Layer 20 of a small transformer language model trained on English Wikipedia (23 layers, counted from 0, width 64).
A neuron adds its activation times its output weights to the MLP's output. To switch it off is to set its activation to zero at one token and run the rest of the model.
A neuron's activation on a vector x is SiLU(gate . x) times (in . x), where the dot is the dot product.

Input weights of the MLP neurons that the questions are about. A number n stands for (n - 128) times 0.0037.
n1 gate: 153, 86, 49, 45, 53, 68, 111, 98, 198, 125, 132, 74, 144, 204, 78, 118, 137, 219, 97, 85, 171, 75, 162, 101, 207, 204, 146, 154, 191, 122, 207, 160, 104, 154, 107, 131, 154, 180, 181, 140, 178, 116, 140, 67, 206, 175, 127, 122, 117, 98, 146, 90, 156, 96, 102, 185, 77, 102, 177, 189, 62, 199, 176, 108
n10 gate: 136, 177, 152, 110, 85, 108, 107, 24, 161, 98, 111, 101, 107, 102, 38, 122, 119, 128, 146, 166, 66, 123, 158, 170, 93, 131, 153, 135, 162, 110, 96, 100, 160, 117, 130, 143, 188, 108, 137, 100, 85, 119, 60, 80, 89, 154, 158, 128, 119, 172, 128, 22, 169, 121, 141, 144, 69, 98, 90, 118, 166, 175, 41, 242
n16 gate: 93, 87, 67, 133, 111, 158, 126, 23, 105, 131, 76, 99, 98, 73, 122, 42, 137, 145, 154, 154, 191, 41, 194, 111, 137, 127, 218, 113, 143, 114, 152, 143, 57, 160, 139, 87, 138, 131, 104, 102, 113, 148, 105, 84, 125, 151, 42, 167, 134, 99, 101, 89, 158, 150, 142, 186, 144, 128, 96, 139, 152, 168, 103, 212
n25 gate: 152, 184, 53, 169, 130, 177, 136, 91, 93, 163, 126, 129, 109, 157, 133, 106, 122, 170, 131, 117, 54, 150, 97, 138, 122, 141, 151, 119, 94, 142, 87, 85, 138, 111, 90, 210, 176, 148, 44, 164, 79, 148, 86, 98, 90, 120, 118, 146, 176, 53, 94, 33, 163, 165, 107, 149, 152, 204, 195, 108, 79, 250, 111, 249
n55 gate: 134, 135, 95, 79, 125, 74, 121, 34, 127, 172, 124, 108, 81, 116, 125, 106, 49, 180, 145, 147, 121, 115, 130, 81, 77, 184, 230, 100, 181, 149, 97, 138, 81, 103, 134, 187, 183, 81, 87, 182, 148, 59, 72, 147, 122, 94, 100, 123, 162, 29, 144, 163, 82, 96, 60, 170, 160, 60, 100, 156, 134, 158, 186, 175
n142 gate: 48, 126, 118, 100, 45, 147, 130, 139, 120, 176, 134, 130, 146, 87, 95, 150, 173, 134, 82, 82, 129, 83, 124, 111, 67, 161, 184, 170, 122, 89, 135, 162, 95, 134, 40, 65, 99, 111, 99, 165, 146, 137, 200, 144, 116, 164, 69, 168, 28, 116, 131, 125, 118, 158, 193, 136, 157, 205, 96, 129, 183, 106, 74, 88
n153 gate: 174, 100, 120, 132, 154, 156, 143, 86, 102, 152, 156, 143, 120, 161, 189, 46, 135, 86, 170, 102, 42, 219, 89, 69, 72, 108, 142, 175, 180, 176, 153, 143, 124, 13, 163, 189, 49, 139, 179, 93, 184, 148, 143, 152, 204, 156, 71, 137, 76, 136, 158, 118, 168, 158, 140, 119, 165, 160, 133, 114, 112, 181, 135, 127
n172 gate: 174, 161, 52, 116, 140, 95, 129, 115, 120, 164, 81, 135, 58, 221, 162, 173, 134, 202, 95, 162, 59, 129, 103, 179, 179, 147, 110, 161, 167, 207, 158, 183, 114, 169, 69, 150, 154, 154, 119, 144, 117, 164, 56, 108, 171, 117, 38, 119, 105, 103, 169, 177, 106, 143, 112, 94, 191, 53, 34, 114, 157, 180, 127, 96
n1 in: 199, 137, 141, 91, 49, 126, 152, 142, 119, 164, 99, 108, 158, 127, 53, 176, 68, 136, 99, 178, 79, 81, 65, 76, 191, 100, 173, 137, 111, 202, 156, 152, 146, 88, 157, 146, 74, 140, 135, 117, 94, 161, 99, 160, 62, 168, 83, 88, 131, 183, 112, 146, 91, 152, 184, 106, 102, 148, 152, 118, 219, 145, 89, 156
n10 in: 115, 91, 172, 115, 152, 185, 113, 143, 66, 129, 168, 148, 92, 121, 202, 136, 84, 104, 212, 102, 146, 106, 83, 166, 97, 109, 109, 165, 138, 127, 170, 167, 91, 150, 104, 145, 194, 127, 97, 76, 195, 152, 125, 172, 138, 162, 130, 134, 59, 161, 219, 151, 79, 75, 135, 139, 152, 140, 168, 129, 157, 221, 132, 106
n16 in: 93, 171, 129, 122, 182, 149, 175, 131, 155, 101, 148, 66, 123, 142, 135, 115, 127, 213, 95, 77, 94, 119, 141, 88, 123, 100, 103, 100, 189, 185, 174, 142, 77, 120, 127, 129, 160, 141, 204, 158, 200, 107, 97, 143, 90, 70, 77, 58, 90, 220, 147, 148, 79, 139, 84, 119, 178, 132, 177, 113, 170, 79, 194, 160
n25 in: 135, 148, 179, 127, 80, 93, 145, 214, 92, 168, 128, 98, 117, 65, 128, 175, 117, 161, 175, 211, 186, 167, 121, 127, 138, 61, 117, 97, 194, 171, 114, 126, 167, 153, 145, 112, 95, 103, 125, 114, 101, 170, 112, 143, 167, 172, 102, 116, 124, 167, 154, 129, 143, 156, 174, 80, 95, 138, 171, 170, 119, 102, 145, 100
n55 in: 103, 85, 133, 154, 76, 194, 135, 105, 122, 164, 79, 139, 168, 102, 128, 115, 217, 194, 103, 37, 90, 159, 162, 110, 162, 57, 54, 157, 74, 133, 126, 152, 160, 94, 146, 62, 148, 121, 134, 132, 153, 208, 145, 48, 188, 113, 142, 139, 112, 81, 153, 77, 116, 154, 172, 101, 133, 158, 200, 169, 151, 90, 130, 155
n142 in: 126, 154, 71, 144, 162, 132, 102, 88, 109, 120, 78, 142, 54, 156, 132, 142, 210, 108, 140, 150, 169, 132, 107, 164, 120, 156, 150, 152, 103, 118, 36, 95, 183, 141, 129, 113, 116, 47, 111, 105, 168, 215, 135, 101, 133, 161, 120, 130, 218, 96, 127, 122, 159, 112, 94, 80, 157, 163, 160, 131, 171, 85, 215, 97
n153 in: 78, 145, 171, 67, 136, 128, 146, 144, 160, 116, 62, 138, 136, 118, 137, 109, 118, 146, 190, 132, 105, 114, 111, 149, 88, 155, 83, 149, 97, 154, 144, 141, 86, 167, 104, 124, 65, 138, 153, 164, 126, 123, 187, 180, 154, 98, 99, 143, 97, 105, 110, 86, 215, 127, 137, 148, 132, 80, 141, 203, 164, 167, 173, 50
n172 in: 85, 130, 105, 122, 199, 53, 152, 121, 81, 134, 42, 119, 105, 105, 175, 154, 140, 72, 139, 127, 124, 136, 127, 50, 173, 127, 143, 141, 127, 72, 129, 107, 124, 177, 148, 90, 116, 185, 94, 158, 66, 134, 159, 87, 126, 133, 82, 111, 102, 151, 56, 234, 109, 120, 154, 188, 121, 122, 141, 114, 188, 94, 124, 89

Output weights of the MLP neurons that the questions are about. A number n stands for (n - 128) times 0.004.
n1: 127, 106, 126, 93, 77, 67, 97, 108, 151, 94, 150, 147, 152, 169, 152, 128, 152, 129, 160, 120, 113, 152, 170, 130, 195, 128, 150, 144, 138, 126, 162, 86, 140, 85, 61, 157, 98, 166, 166, 155, 130, 93, 99, 191, 142, 53, 96, 133, 171, 203, 88, 119, 188, 155, 152, 173, 78, 172, 100, 173, 120, 153, 200, 110
n10: 148, 154, 113, 139, 166, 171, 114, 81, 71, 148, 145, 103, 73, 84, 68, 124, 141, 117, 114, 144, 177, 107, 72, 85, 113, 158, 121, 89, 150, 75, 100, 87, 175, 162, 145, 137, 101, 117, 140, 127, 125, 180, 105, 159, 94, 149, 226, 201, 113, 74, 79, 89, 183, 95, 142, 139, 85, 135, 119, 120, 101, 107, 130, 149
n16: 76, 177, 121, 56, 74, 93, 184, 96, 135, 79, 82, 85, 119, 94, 61, 81, 119, 191, 144, 124, 67, 176, 128, 93, 135, 166, 163, 159, 131, 148, 131, 137, 126, 118, 164, 92, 155, 161, 122, 185, 121, 115, 117, 78, 70, 122, 195, 110, 167, 118, 49, 105, 180, 181, 99, 114, 94, 80, 102, 122, 109, 122, 157, 137
n25: 139, 148, 132, 133, 114, 107, 155, 98, 71, 87, 124, 142, 78, 79, 54, 162, 93, 142, 90, 77, 77, 137, 59, 93, 110, 134, 197, 150, 154, 133, 110, 191, 129, 104, 132, 151, 133, 153, 140, 140, 54, 131, 130, 150, 131, 142, 60, 109, 138, 107, 124, 60, 119, 105, 132, 88, 167, 154, 130, 135, 110, 137, 134, 170
n55: 139, 145, 100, 156, 159, 118, 180, 122, 188, 148, 140, 133, 134, 118, 149, 53, 139, 137, 197, 88, 128, 100, 135, 154, 127, 175, 200, 141, 198, 178, 133, 184, 130, 102, 152, 120, 206, 111, 117, 106, 174, 166, 34, 75, 159, 207, 67, 104, 138, 136, 112, 123, 111, 132, 118, 126, 86, 140, 193, 168, 134, 141, 135, 76
n142: 141, 90, 186, 120, 167, 164, 113, 155, 162, 90, 174, 222, 90, 166, 111, 127, 155, 121, 104, 197, 124, 159, 130, 116, 152, 114, 125, 122, 31, 185, 106, 145, 122, 120, 119, 122, 128, 117, 100, 150, 175, 134, 149, 111, 90, 95, 97, 186, 114, 7, 177, 163, 147, 75, 116, 103, 138, 141, 131, 137, 121, 120, 108, 132
n153: 97, 147, 98, 180, 143, 138, 100, 112, 110, 157, 150, 155, 115, 193, 149, 92, 144, 140, 110, 89, 119, 183, 182, 138, 188, 152, 110, 99, 82, 142, 161, 164, 140, 76, 122, 120, 151, 118, 120, 162, 178, 106, 147, 124, 111, 115, 52, 103, 210, 77, 125, 148, 134, 84, 118, 68, 159, 134, 67, 124, 115, 93, 137, 150
n172: 169, 70, 124, 63, 116, 83, 102, 100, 120, 116, 99, 89, 121, 164, 221, 103, 80, 153, 142, 99, 103, 92, 124, 188, 145, 151, 137, 89, 82, 187, 79, 161, 137, 110, 188, 146, 130, 121, 83, 61, 97, 161, 133, 91, 120, 113, 122, 207, 99, 93, 146, 121, 146, 115, 106, 155, 101, 149, 83, 129, 111, 154, 118, 110

Each question names a token from some text and the token that comes next. It shows the vector x that enters the MLP there. A number n stands for (n - 128) times 0.03.

Then comes g, the gradient of the next token's log-probability with respect to the MLP's output, scaled to length 1. A neuron's effect is roughly proportional to its activation times (output weights . g). A number n stands for (n - 128) times 0.004.

" where", then " it"
x: 145, 104, 134, 133, 98, 187, 120, 124, 141, 113, 100, 136, 122, 186, 159, 138, 112, 142, 160, 132, 113, 121, 133, 129, 128, 144, 130, 146, 54, 122, 105, 153, 127, 175, 162, 157, 82, 142, 148, 93, 112, 131, 146, 181, 135, 103, 81, 127, 102, 115, 124, 120, 131, 145, 125, 80, 147, 109, 111, 166, 130, 128, 98, 117
g: 81, 197, 110, 145, 145, 163, 106, 184, 96, 131, 103, 119, 160, 108, 127, 106, 150, 143, 164, 131, 112, 127, 129, 131, 176, 133, 83, 125, 135, 143, 146, 161, 146, 97, 128, 116, 118, 210, 115, 80, 140, 104, 106, 191, 74, 142, 99, 109, 141, 136, 140, 134, 139, 107, 148, 61, 177, 118, 171, 145, 190, 93, 145, 85
Which two neurons, each switched off alone, lower its probability most, in order? n153, n172

"urity", then " appeared"
x: 148, 131, 95, 151, 110, 100, 111, 80, 138, 127, 134, 193, 108, 158, 156, 105, 126, 122, 116, 110, 134, 123, 143, 153, 140, 107, 119, 147, 48, 117, 127, 127, 134, 162, 169, 133, 128, 144, 130, 125, 107, 133, 130, 111, 137, 131, 198, 147, 201, 108, 128, 109, 124, 104, 95, 132, 137, 128, 133, 117, 127, 107, 81, 124
g: 141, 165, 110, 106, 136, 172, 138, 100, 120, 159, 147, 126, 97, 128, 111, 99, 89, 111, 199, 126, 111, 185, 130, 116, 156, 142, 98, 109, 131, 221, 146, 169, 139, 87, 93, 124, 154, 158, 100, 163, 174, 70, 149, 127, 152, 141, 135, 77, 80, 103, 121, 126, 113, 134, 94, 139, 151, 73, 132, 173, 187, 114, 144, 136
Which neuron, switched off, lowers the next token's probability most? n153

" D", then "ame"
x: 140, 177, 182, 150, 157, 86, 137, 131, 136, 140, 141, 133, 82, 90, 108, 151, 131, 161, 155, 101, 105, 112, 129, 128, 131, 128, 124, 116, 84, 145, 144, 153, 163, 147, 103, 110, 127, 146, 94, 115, 84, 102, 153, 97, 159, 100, 152, 92, 152, 142, 129, 121, 205, 130, 130, 115, 110, 137, 91, 137, 156, 94, 134, 119
g: 82, 135, 111, 110, 155, 104, 150, 132, 145, 81, 135, 83, 160, 126, 36, 140, 153, 128, 158, 140, 114, 63, 104, 114, 78, 122, 169, 136, 149, 96, 107, 107, 116, 139, 64, 107, 129, 120, 143, 87, 91, 160, 88, 156, 95, 125, 136, 180, 104, 154, 95, 131, 132, 118, 111, 136, 142, 200, 155, 178, 84, 120, 123, 93
Which neuron, switched off, lowers the next token's probability most? n153

"th", then "ography"
x: 142, 121, 150, 117, 99, 153, 112, 125, 124, 93, 96, 178, 112, 150, 173, 164, 121, 128, 114, 166, 94, 130, 149, 141, 166, 121, 82, 117, 104, 76, 78, 130, 181, 150, 134, 132, 102, 145, 102, 127, 65, 113, 124, 123, 126, 181, 158, 152, 156, 102, 147, 154, 170, 58, 120, 136, 99, 139, 105, 127, 45, 152, 119, 149
g: 191, 151, 102, 168, 162, 186, 103, 139, 137, 120, 175, 98, 147, 147, 115, 97, 167, 115, 118, 149, 93, 70, 150, 166, 135, 143, 134, 160, 154, 152, 138, 189, 124, 78, 43, 92, 100, 146, 163, 128, 168, 108, 137, 156, 129, 120, 162, 119, 101, 121, 145, 139, 123, 135, 121, 132, 105, 103, 206, 117, 76, 158, 112, 129
Which neuron, switched off, raises the next token's probability most? n16

" new", then "sp"
x: 146, 111, 87, 137, 127, 161, 122, 112, 137, 104, 104, 162, 123, 163, 96, 131, 141, 165, 135, 131, 102, 76, 144, 143, 138, 99, 111, 107, 34, 115, 137, 133, 108, 132, 141, 143, 109, 113, 149, 128, 138, 123, 134, 124, 120, 166, 121, 107, 151, 99, 136, 128, 156, 137, 118, 88, 147, 135, 99, 87, 107, 128, 86, 127
g: 121, 138, 123, 131, 167, 145, 94, 142, 136, 156, 116, 92, 150, 93, 114, 95, 99, 152, 96, 137, 97, 140, 154, 124, 138, 55, 191, 99, 143, 101, 167, 112, 94, 157, 127, 136, 140, 74, 144, 130, 184, 164, 120, 87, 145, 166, 100, 78, 156, 168, 191, 168, 152, 119, 169, 89, 170, 73, 109, 105, 109, 163, 99, 139
Which neuron, switched off, lowers the next token's probability most? n172

" so", then " the"
x: 155, 172, 105, 111, 121, 156, 148, 201, 149, 90, 142, 149, 129, 162, 119, 145, 133, 148, 184, 147, 132, 128, 138, 113, 149, 92, 89, 117, 92, 151, 177, 221, 147, 149, 133, 129, 112, 163, 135, 131, 141, 113, 148, 146, 131, 144, 102, 149, 52, 123, 85, 159, 119, 102, 106, 96, 144, 129, 124, 133, 118, 108, 81, 143
g: 73, 126, 121, 139, 94, 117, 154, 152, 125, 141, 129, 96, 186, 154, 109, 163, 100, 100, 150, 182, 113, 105, 155, 129, 118, 143, 123, 203, 110, 116, 87, 106, 192, 127, 132, 108, 106, 119, 126, 71, 138, 110, 172, 175, 97, 86, 138, 116, 174, 196, 158, 99, 92, 104, 97, 45, 114, 121, 132, 129, 137, 147, 121, 138
Which neuron, switched off, lowers the next token's probability most? n142

"|", then " T"
x: 115, 100, 160, 129, 105, 147, 127, 164, 126, 129, 124, 114, 142, 179, 120, 120, 106, 133, 102, 161, 116, 105, 118, 128, 114, 155, 136, 139, 55, 173, 144, 163, 134, 149, 126, 53, 124, 106, 146, 113, 132, 131, 130, 96, 146, 118, 94, 155, 98, 158, 139, 167, 149, 106, 177, 152, 104, 163, 100, 113, 125, 137, 102, 140
g: 125, 108, 84, 138, 84, 166, 120, 99, 90, 133, 132, 136, 168, 141, 126, 109, 171, 166, 118, 134, 132, 102, 130, 144, 129, 41, 82, 211, 124, 159, 119, 99, 141, 171, 99, 127, 71, 124, 108, 185, 138, 82, 128, 154, 94, 161, 127, 99, 56, 147, 137, 67, 152, 132, 103, 123, 91, 139, 113, 139, 139, 121, 125, 99
Which neuron, switched off, lowers the next token's probability most? n142

"une", then " in"
x: 138, 110, 97, 144, 130, 133, 135, 115, 157, 110, 133, 197, 114, 140, 135, 141, 120, 97, 73, 122, 167, 112, 172, 141, 150, 150, 134, 134, 68, 128, 91, 157, 134, 140, 129, 164, 109, 159, 107, 108, 119, 112, 161, 110, 90, 132, 225, 138, 126, 113, 116, 126, 136, 127, 109, 127, 154, 154, 164, 132, 136, 123, 95, 137
g: 141, 143, 90, 90, 91, 91, 120, 178, 72, 141, 90, 115, 150, 145, 164, 138, 104, 115, 148, 150, 129, 70, 81, 189, 135, 178, 102, 152, 117, 147, 157, 167, 131, 163, 143, 79, 108, 176, 104, 116, 171, 147, 128, 74, 181, 120, 137, 115, 132, 112, 123, 138, 140, 121, 98, 120, 149, 140, 51, 128, 88, 143, 157, 75
Which neuron, switched off, lowers the next token's probability most? n25

"em", then "e"
x: 194, 109, 95, 160, 108, 95, 103, 131, 98, 116, 134, 148, 146, 122, 128, 126, 91, 110, 124, 119, 120, 133, 114, 120, 127, 162, 123, 121, 131, 128, 96, 139, 148, 136, 110, 183, 133, 146, 167, 142, 115, 88, 139, 119, 114, 174, 242, 92, 113, 94, 100, 132, 158, 143, 125, 117, 166, 158, 93, 160, 134, 115, 105, 119
g: 107, 99, 154, 154, 126, 122, 116, 152, 86, 151, 78, 150, 110, 127, 70, 141, 74, 129, 115, 81, 138, 147, 115, 177, 174, 147, 170, 82, 116, 171, 120, 108, 86, 177, 110, 140, 145, 63, 132, 114, 95, 107, 91, 72, 158, 177, 113, 134, 88, 125, 150, 131, 89, 119, 87, 149, 132, 152, 95, 109, 158, 104, 60, 139
Which neuron, switched off, raises the next token's probability most? n16

" run", then "est"
x: 117, 150, 52, 140, 128, 150, 171, 87, 98, 104, 126, 124, 148, 168, 149, 107, 133, 118, 94, 178, 86, 91, 135, 89, 152, 122, 139, 75, 89, 111, 143, 176, 139, 142, 168, 104, 91, 139, 124, 112, 137, 128, 147, 103, 122, 90, 183, 93, 179, 110, 93, 158, 149, 117, 107, 102, 166, 141, 117, 100, 118, 104, 111, 132
g: 85, 159, 162, 185, 146, 154, 118, 148, 103, 152, 167, 85, 100, 138, 76, 165, 130, 152, 107, 83, 165, 127, 156, 89, 94, 126, 112, 105, 112, 118, 136, 93, 127, 202, 134, 97, 73, 129, 89, 160, 81, 99, 140, 181, 111, 146, 142, 79, 146, 115, 146, 148, 162, 163, 161, 93, 136, 174, 179, 127, 150, 144, 100, 112
Which neuron, switched off, lowers the next token's probability most? n10

" he", then " bel"
x: 178, 154, 84, 135, 124, 141, 135, 105, 140, 66, 140, 155, 118, 164, 149, 94, 157, 158, 179, 112, 154, 181, 134, 92, 143, 74, 112, 139, 78, 118, 110, 166, 133, 148, 131, 81, 126, 118, 120, 111, 115, 114, 167, 129, 191, 92, 131, 112, 111, 119, 88, 184, 137, 141, 109, 124, 212, 144, 127, 159, 140, 110, 136, 134
g: 96, 93, 117, 134, 68, 96, 140, 114, 103, 130, 77, 151, 133, 149, 117, 94, 153, 154, 139, 149, 118, 126, 137, 125, 122, 225, 84, 118, 121, 129, 150, 112, 129, 142, 103, 104, 109, 128, 108, 139, 85, 155, 165, 66, 181, 129, 139, 198, 178, 108, 187, 86, 107, 184, 176, 122, 126, 170, 149, 125, 99, 138, 116, 116
Which neuron, switched off, lowers the next token's probability most? n172

"H", then "ist"
x: 131, 138, 203, 139, 131, 114, 113, 168, 131, 107, 118, 109, 82, 122, 96, 121, 124, 129, 126, 151, 72, 149, 161, 137, 171, 138, 130, 113, 129, 149, 100, 171, 127, 153, 53, 128, 73, 175, 97, 128, 55, 122, 74, 92, 195, 154, 143, 54, 140, 126, 127, 100, 173, 109, 144, 125, 148, 170, 128, 126, 84, 131, 106, 157
g: 133, 164, 123, 80, 143, 130, 129, 78, 110, 144, 95, 126, 51, 132, 113, 121, 148, 138, 94, 139, 104, 129, 128, 157, 81, 102, 106, 156, 104, 183, 104, 74, 111, 168, 152, 135, 122, 91, 130, 76, 80, 71, 202, 104, 174, 148, 152, 105, 159, 148, 163, 101, 148, 124, 57, 115, 104, 103, 127, 114, 97, 107, 125, 112
Which neuron, switched off, lowers the next token's probability most? n25

" com", then "ic"
x: 135, 122, 103, 176, 137, 109, 148, 115, 80, 102, 95, 129, 155, 78, 129, 119, 117, 67, 161, 117, 142, 97, 117, 112, 149, 109, 167, 143, 88, 187, 132, 161, 165, 146, 153, 89, 127, 88, 146, 98, 109, 82, 142, 138, 124, 156, 88, 142, 155, 107, 131, 137, 157, 178, 130, 97, 132, 119, 76, 92, 122, 119, 140, 90
g: 159, 134, 108, 114, 157, 136, 98, 143, 81, 88, 53, 182, 75, 127, 159, 192, 156, 110, 107, 136, 123, 144, 104, 143, 83, 90, 97, 176, 133, 126, 131, 116, 146, 101, 82, 156, 120, 143, 88, 124, 159, 114, 171, 120, 157, 124, 148, 110, 170, 108, 81, 131, 162, 131, 178, 99, 103, 124, 129, 87, 110, 46, 120, 139
Which neuron, switched off, lowers the next token's probability most? n16

" to", then " a"
x: 140, 115, 171, 160, 86, 87, 110, 114, 116, 132, 125, 94, 140, 191, 109, 133, 145, 76, 120, 132, 127, 144, 168, 109, 157, 83, 105, 149, 70, 181, 113, 167, 147, 114, 151, 128, 115, 125, 140, 151, 105, 102, 137, 147, 161, 132, 151, 117, 116, 142, 147, 150, 94, 110, 129, 93, 152, 138, 136, 86, 165, 141, 144, 138
g: 73, 162, 81, 96, 73, 122, 116, 180, 135, 117, 182, 138, 125, 136, 100, 164, 142, 123, 136, 115, 136, 156, 108, 98, 123, 148, 144, 111, 122, 96, 126, 103, 156, 105, 122, 131, 120, 147, 187, 117, 122, 179, 121, 147, 78, 93, 140, 85, 129, 187, 123, 124, 94, 130, 60, 27, 114, 109, 124, 138, 96, 155, 163, 91
Which neuron, switched off, raises the next token's probability most? n1

" was", then " published"
x: 136, 155, 87, 123, 145, 93, 117, 159, 128, 111, 155, 172, 128, 196, 137, 154, 123, 107, 169, 123, 164, 132, 157, 143, 164, 132, 137, 131, 76, 158, 134, 168, 142, 95, 139, 62, 134, 102, 148, 114, 134, 82, 96, 111, 168, 102, 128, 133, 80, 117, 126, 151, 112, 131, 125, 93, 108, 113, 77, 135, 88, 151, 141, 117
g: 148, 155, 96, 108, 154, 177, 174, 132, 146, 197, 100, 135, 75, 114, 119, 110, 175, 103, 181, 106, 78, 168, 140, 154, 173, 137, 105, 118, 118, 147, 108, 125, 154, 106, 77, 101, 156, 119, 132, 132, 139, 104, 119, 77, 176, 172, 128, 110, 157, 126, 135, 98, 157, 184, 162, 157, 149, 165, 161, 83, 97, 166, 90, 161
Which neuron, switched off, lowers the next token's probability most? n172

"B", then "ack"
x: 129, 113, 193, 148, 88, 130, 91, 103, 145, 107, 136, 87, 72, 114, 99, 153, 128, 139, 142, 129, 107, 134, 104, 122, 162, 147, 108, 91, 110, 192, 76, 124, 150, 156, 90, 107, 79, 178, 110, 136, 75, 81, 102, 99, 179, 150, 152, 41, 111, 124, 155, 102, 142, 123, 132, 147, 138, 133, 91, 73, 80, 146, 113, 197
g: 174, 110, 143, 176, 160, 118, 100, 71, 101, 104, 89, 123, 104, 146, 109, 128, 125, 134, 144, 97, 195, 82, 97, 92, 156, 82, 125, 94, 153, 171, 108, 91, 150, 102, 108, 106, 86, 152, 159, 131, 131, 188, 118, 120, 153, 136, 131, 128, 193, 136, 139, 132, 125, 90, 90, 162, 98, 113, 151, 113, 110, 102, 199, 68
Which neuron, switched off, raises the next token's probability most? n10

" No", then "."
x: 113, 169, 152, 184, 115, 150, 137, 166, 130, 93, 151, 146, 99, 131, 92, 115, 153, 134, 134, 118, 104, 87, 108, 119, 96, 138, 158, 144, 70, 110, 152, 182, 139, 170, 144, 127, 90, 132, 133, 138, 162, 145, 137, 125, 105, 66, 178, 137, 89, 112, 145, 106, 144, 86, 135, 143, 147, 128, 98, 90, 206, 136, 89, 160
g: 140, 212, 139, 117, 139, 81, 103, 123, 185, 112, 89, 120, 144, 129, 114, 118, 199, 136, 145, 144, 151, 145, 131, 94, 150, 155, 149, 150, 141, 85, 158, 108, 141, 152, 132, 103, 119, 120, 48, 146, 132, 140, 111, 80, 100, 137, 121, 148, 145, 65, 117, 83, 106, 154, 124, 136, 145, 94, 157, 127, 169, 93, 193, 192
Which neuron, switched off, lowers the next token's probability most? n10

"ore", then " F"
x: 126, 159, 131, 140, 119, 117, 120, 148, 80, 82, 126, 155, 148, 132, 145, 154, 85, 101, 160, 163, 83, 107, 86, 156, 136, 128, 171, 132, 101, 156, 93, 190, 96, 124, 145, 121, 106, 132, 93, 134, 114, 160, 111, 176, 77, 160, 197, 160, 103, 159, 93, 117, 136, 146, 126, 107, 106, 128, 132, 94, 101, 155, 120, 179
g: 128, 99, 112, 140, 162, 132, 94, 125, 151, 146, 143, 159, 138, 209, 100, 102, 139, 146, 167, 111, 131, 115, 119, 155, 64, 111, 119, 186, 92, 99, 176, 106, 155, 156, 107, 124, 59, 190, 172, 110, 179, 84, 113, 88, 155, 94, 176, 154, 105, 151, 110, 137, 119, 98, 115, 172, 96, 109, 126, 99, 124, 106, 97, 105
Which neuron, switched off, raises the next token's probability most? n25

"z", then "ona"
x: 141, 114, 130, 155, 130, 93, 122, 138, 128, 150, 192, 125, 96, 116, 100, 131, 150, 98, 176, 163, 141, 120, 122, 141, 121, 154, 147, 139, 85, 123, 121, 141, 120, 130, 101, 127, 155, 131, 143, 116, 115, 130, 200, 119, 150, 147, 236, 116, 117, 106, 113, 164, 104, 107, 150, 143, 108, 148, 95, 105, 112, 146, 116, 104
g: 120, 138, 172, 149, 117, 81, 142, 144, 83, 102, 82, 124, 126, 119, 133, 106, 118, 161, 219, 110, 106, 134, 130, 84, 88, 111, 115, 124, 171, 88, 113, 101, 92, 83, 149, 106, 149, 142, 182, 160, 112, 152, 132, 171, 107, 154, 119, 165, 99, 96, 98, 148, 149, 144, 179, 161, 102, 184, 126, 139, 171, 198, 146, 149
Which neuron, switched off, lowers the next token's probability most? n16

"1", then " with"
x: 114, 125, 119, 113, 107, 108, 142, 146, 125, 135, 122, 167, 105, 138, 144, 115, 127, 140, 156, 137, 155, 103, 113, 130, 123, 159, 149, 150, 49, 94, 157, 140, 108, 146, 111, 178, 125, 124, 105, 110, 162, 82, 64, 117, 117, 133, 195, 113, 157, 151, 119, 119, 118, 72, 108, 169, 159, 155, 116, 112, 130, 138, 148, 127
g: 125, 152, 48, 136, 84, 50, 147, 146, 59, 134, 70, 130, 120, 140, 92, 143, 117, 159, 131, 134, 195, 142, 135, 118, 124, 120, 136, 116, 121, 137, 93, 115, 150, 127, 120, 139, 140, 201, 134, 141, 174, 123, 189, 165, 117, 156, 130, 121, 114, 100, 112, 119, 91, 123, 115, 108, 115, 112, 89, 175, 120, 104, 150, 50
Which neuron, switched off, lowers the next token's probability most? n55

"ription", then ".\n\n"
x: 131, 113, 105, 118, 100, 133, 137, 123, 127, 125, 129, 135, 150, 168, 146, 84, 104, 119, 141, 150, 129, 80, 116, 163, 141, 158, 117, 129, 60, 104, 136, 148, 134, 143, 165, 146, 118, 185, 115, 149, 127, 120, 103, 120, 113, 100, 195, 135, 114, 80, 134, 105, 134, 129, 96, 117, 184, 136, 124, 126, 111, 122, 102, 147
g: 120, 182, 143, 132, 132, 143, 109, 150, 165, 143, 118, 119, 100, 105, 101, 132, 192, 107, 150, 143, 206, 112, 100, 130, 167, 118, 94, 160, 147, 102, 212, 168, 98, 137, 165, 205, 135, 165, 71, 108, 153, 81, 118, 125, 137, 148, 135, 101, 189, 127, 149, 158, 127, 128, 140, 110, 127, 129, 105, 128, 129, 144, 193, 143
Which neuron, switched off, lowers the next token's probability most? n25

" of", then " Super"
x: 136, 110, 115, 138, 110, 115, 143, 115, 156, 133, 124, 91, 108, 206, 118, 144, 133, 134, 128, 132, 114, 94, 134, 142, 133, 126, 128, 160, 43, 145, 123, 146, 137, 115, 137, 121, 139, 114, 158, 133, 125, 122, 125, 138, 121, 110, 141, 148, 132, 154, 135, 120, 106, 111, 126, 83, 113, 130, 113, 92, 129, 143, 105, 125
g: 127, 81, 172, 131, 152, 143, 165, 107, 93, 146, 146, 134, 84, 114, 145, 124, 96, 171, 89, 84, 143, 81, 77, 118, 79, 105, 168, 140, 121, 154, 168, 163, 91, 118, 137, 186, 121, 118, 137, 142, 167, 81, 89, 110, 128, 102, 129, 101, 58, 134, 134, 114, 117, 115, 165, 220, 104, 120, 163, 144, 100, 121, 160, 118
Which neuron, switched off, raises the next token's probability most? n172

" ", then "12"
x: 69, 126, 109, 159, 116, 153, 149, 127, 130, 115, 235, 151, 117, 115, 123, 139, 97, 155, 148, 166, 112, 125, 84, 228, 122, 128, 182, 128, 112, 138, 99, 146, 84, 135, 98, 106, 105, 184, 120, 95, 159, 115, 111, 160, 150, 103, 108, 84, 205, 125, 125, 135, 118, 126, 121, 140, 152, 146, 103, 126, 117, 146, 120, 133
g: 167, 139, 127, 82, 73, 146, 99, 146, 136, 133, 125, 140, 73, 132, 108, 124, 138, 159, 144, 176, 161, 133, 127, 149, 124, 145, 135, 60, 142, 193, 137, 116, 153, 97, 103, 104, 91, 101, 54, 127, 127, 103, 122, 156, 131, 221, 118, 163, 145, 133, 191, 105, 143, 137, 154, 126, 117, 145, 142, 64, 146, 113, 79, 108
Which neuron, switched off, raises the next token's probability most? n172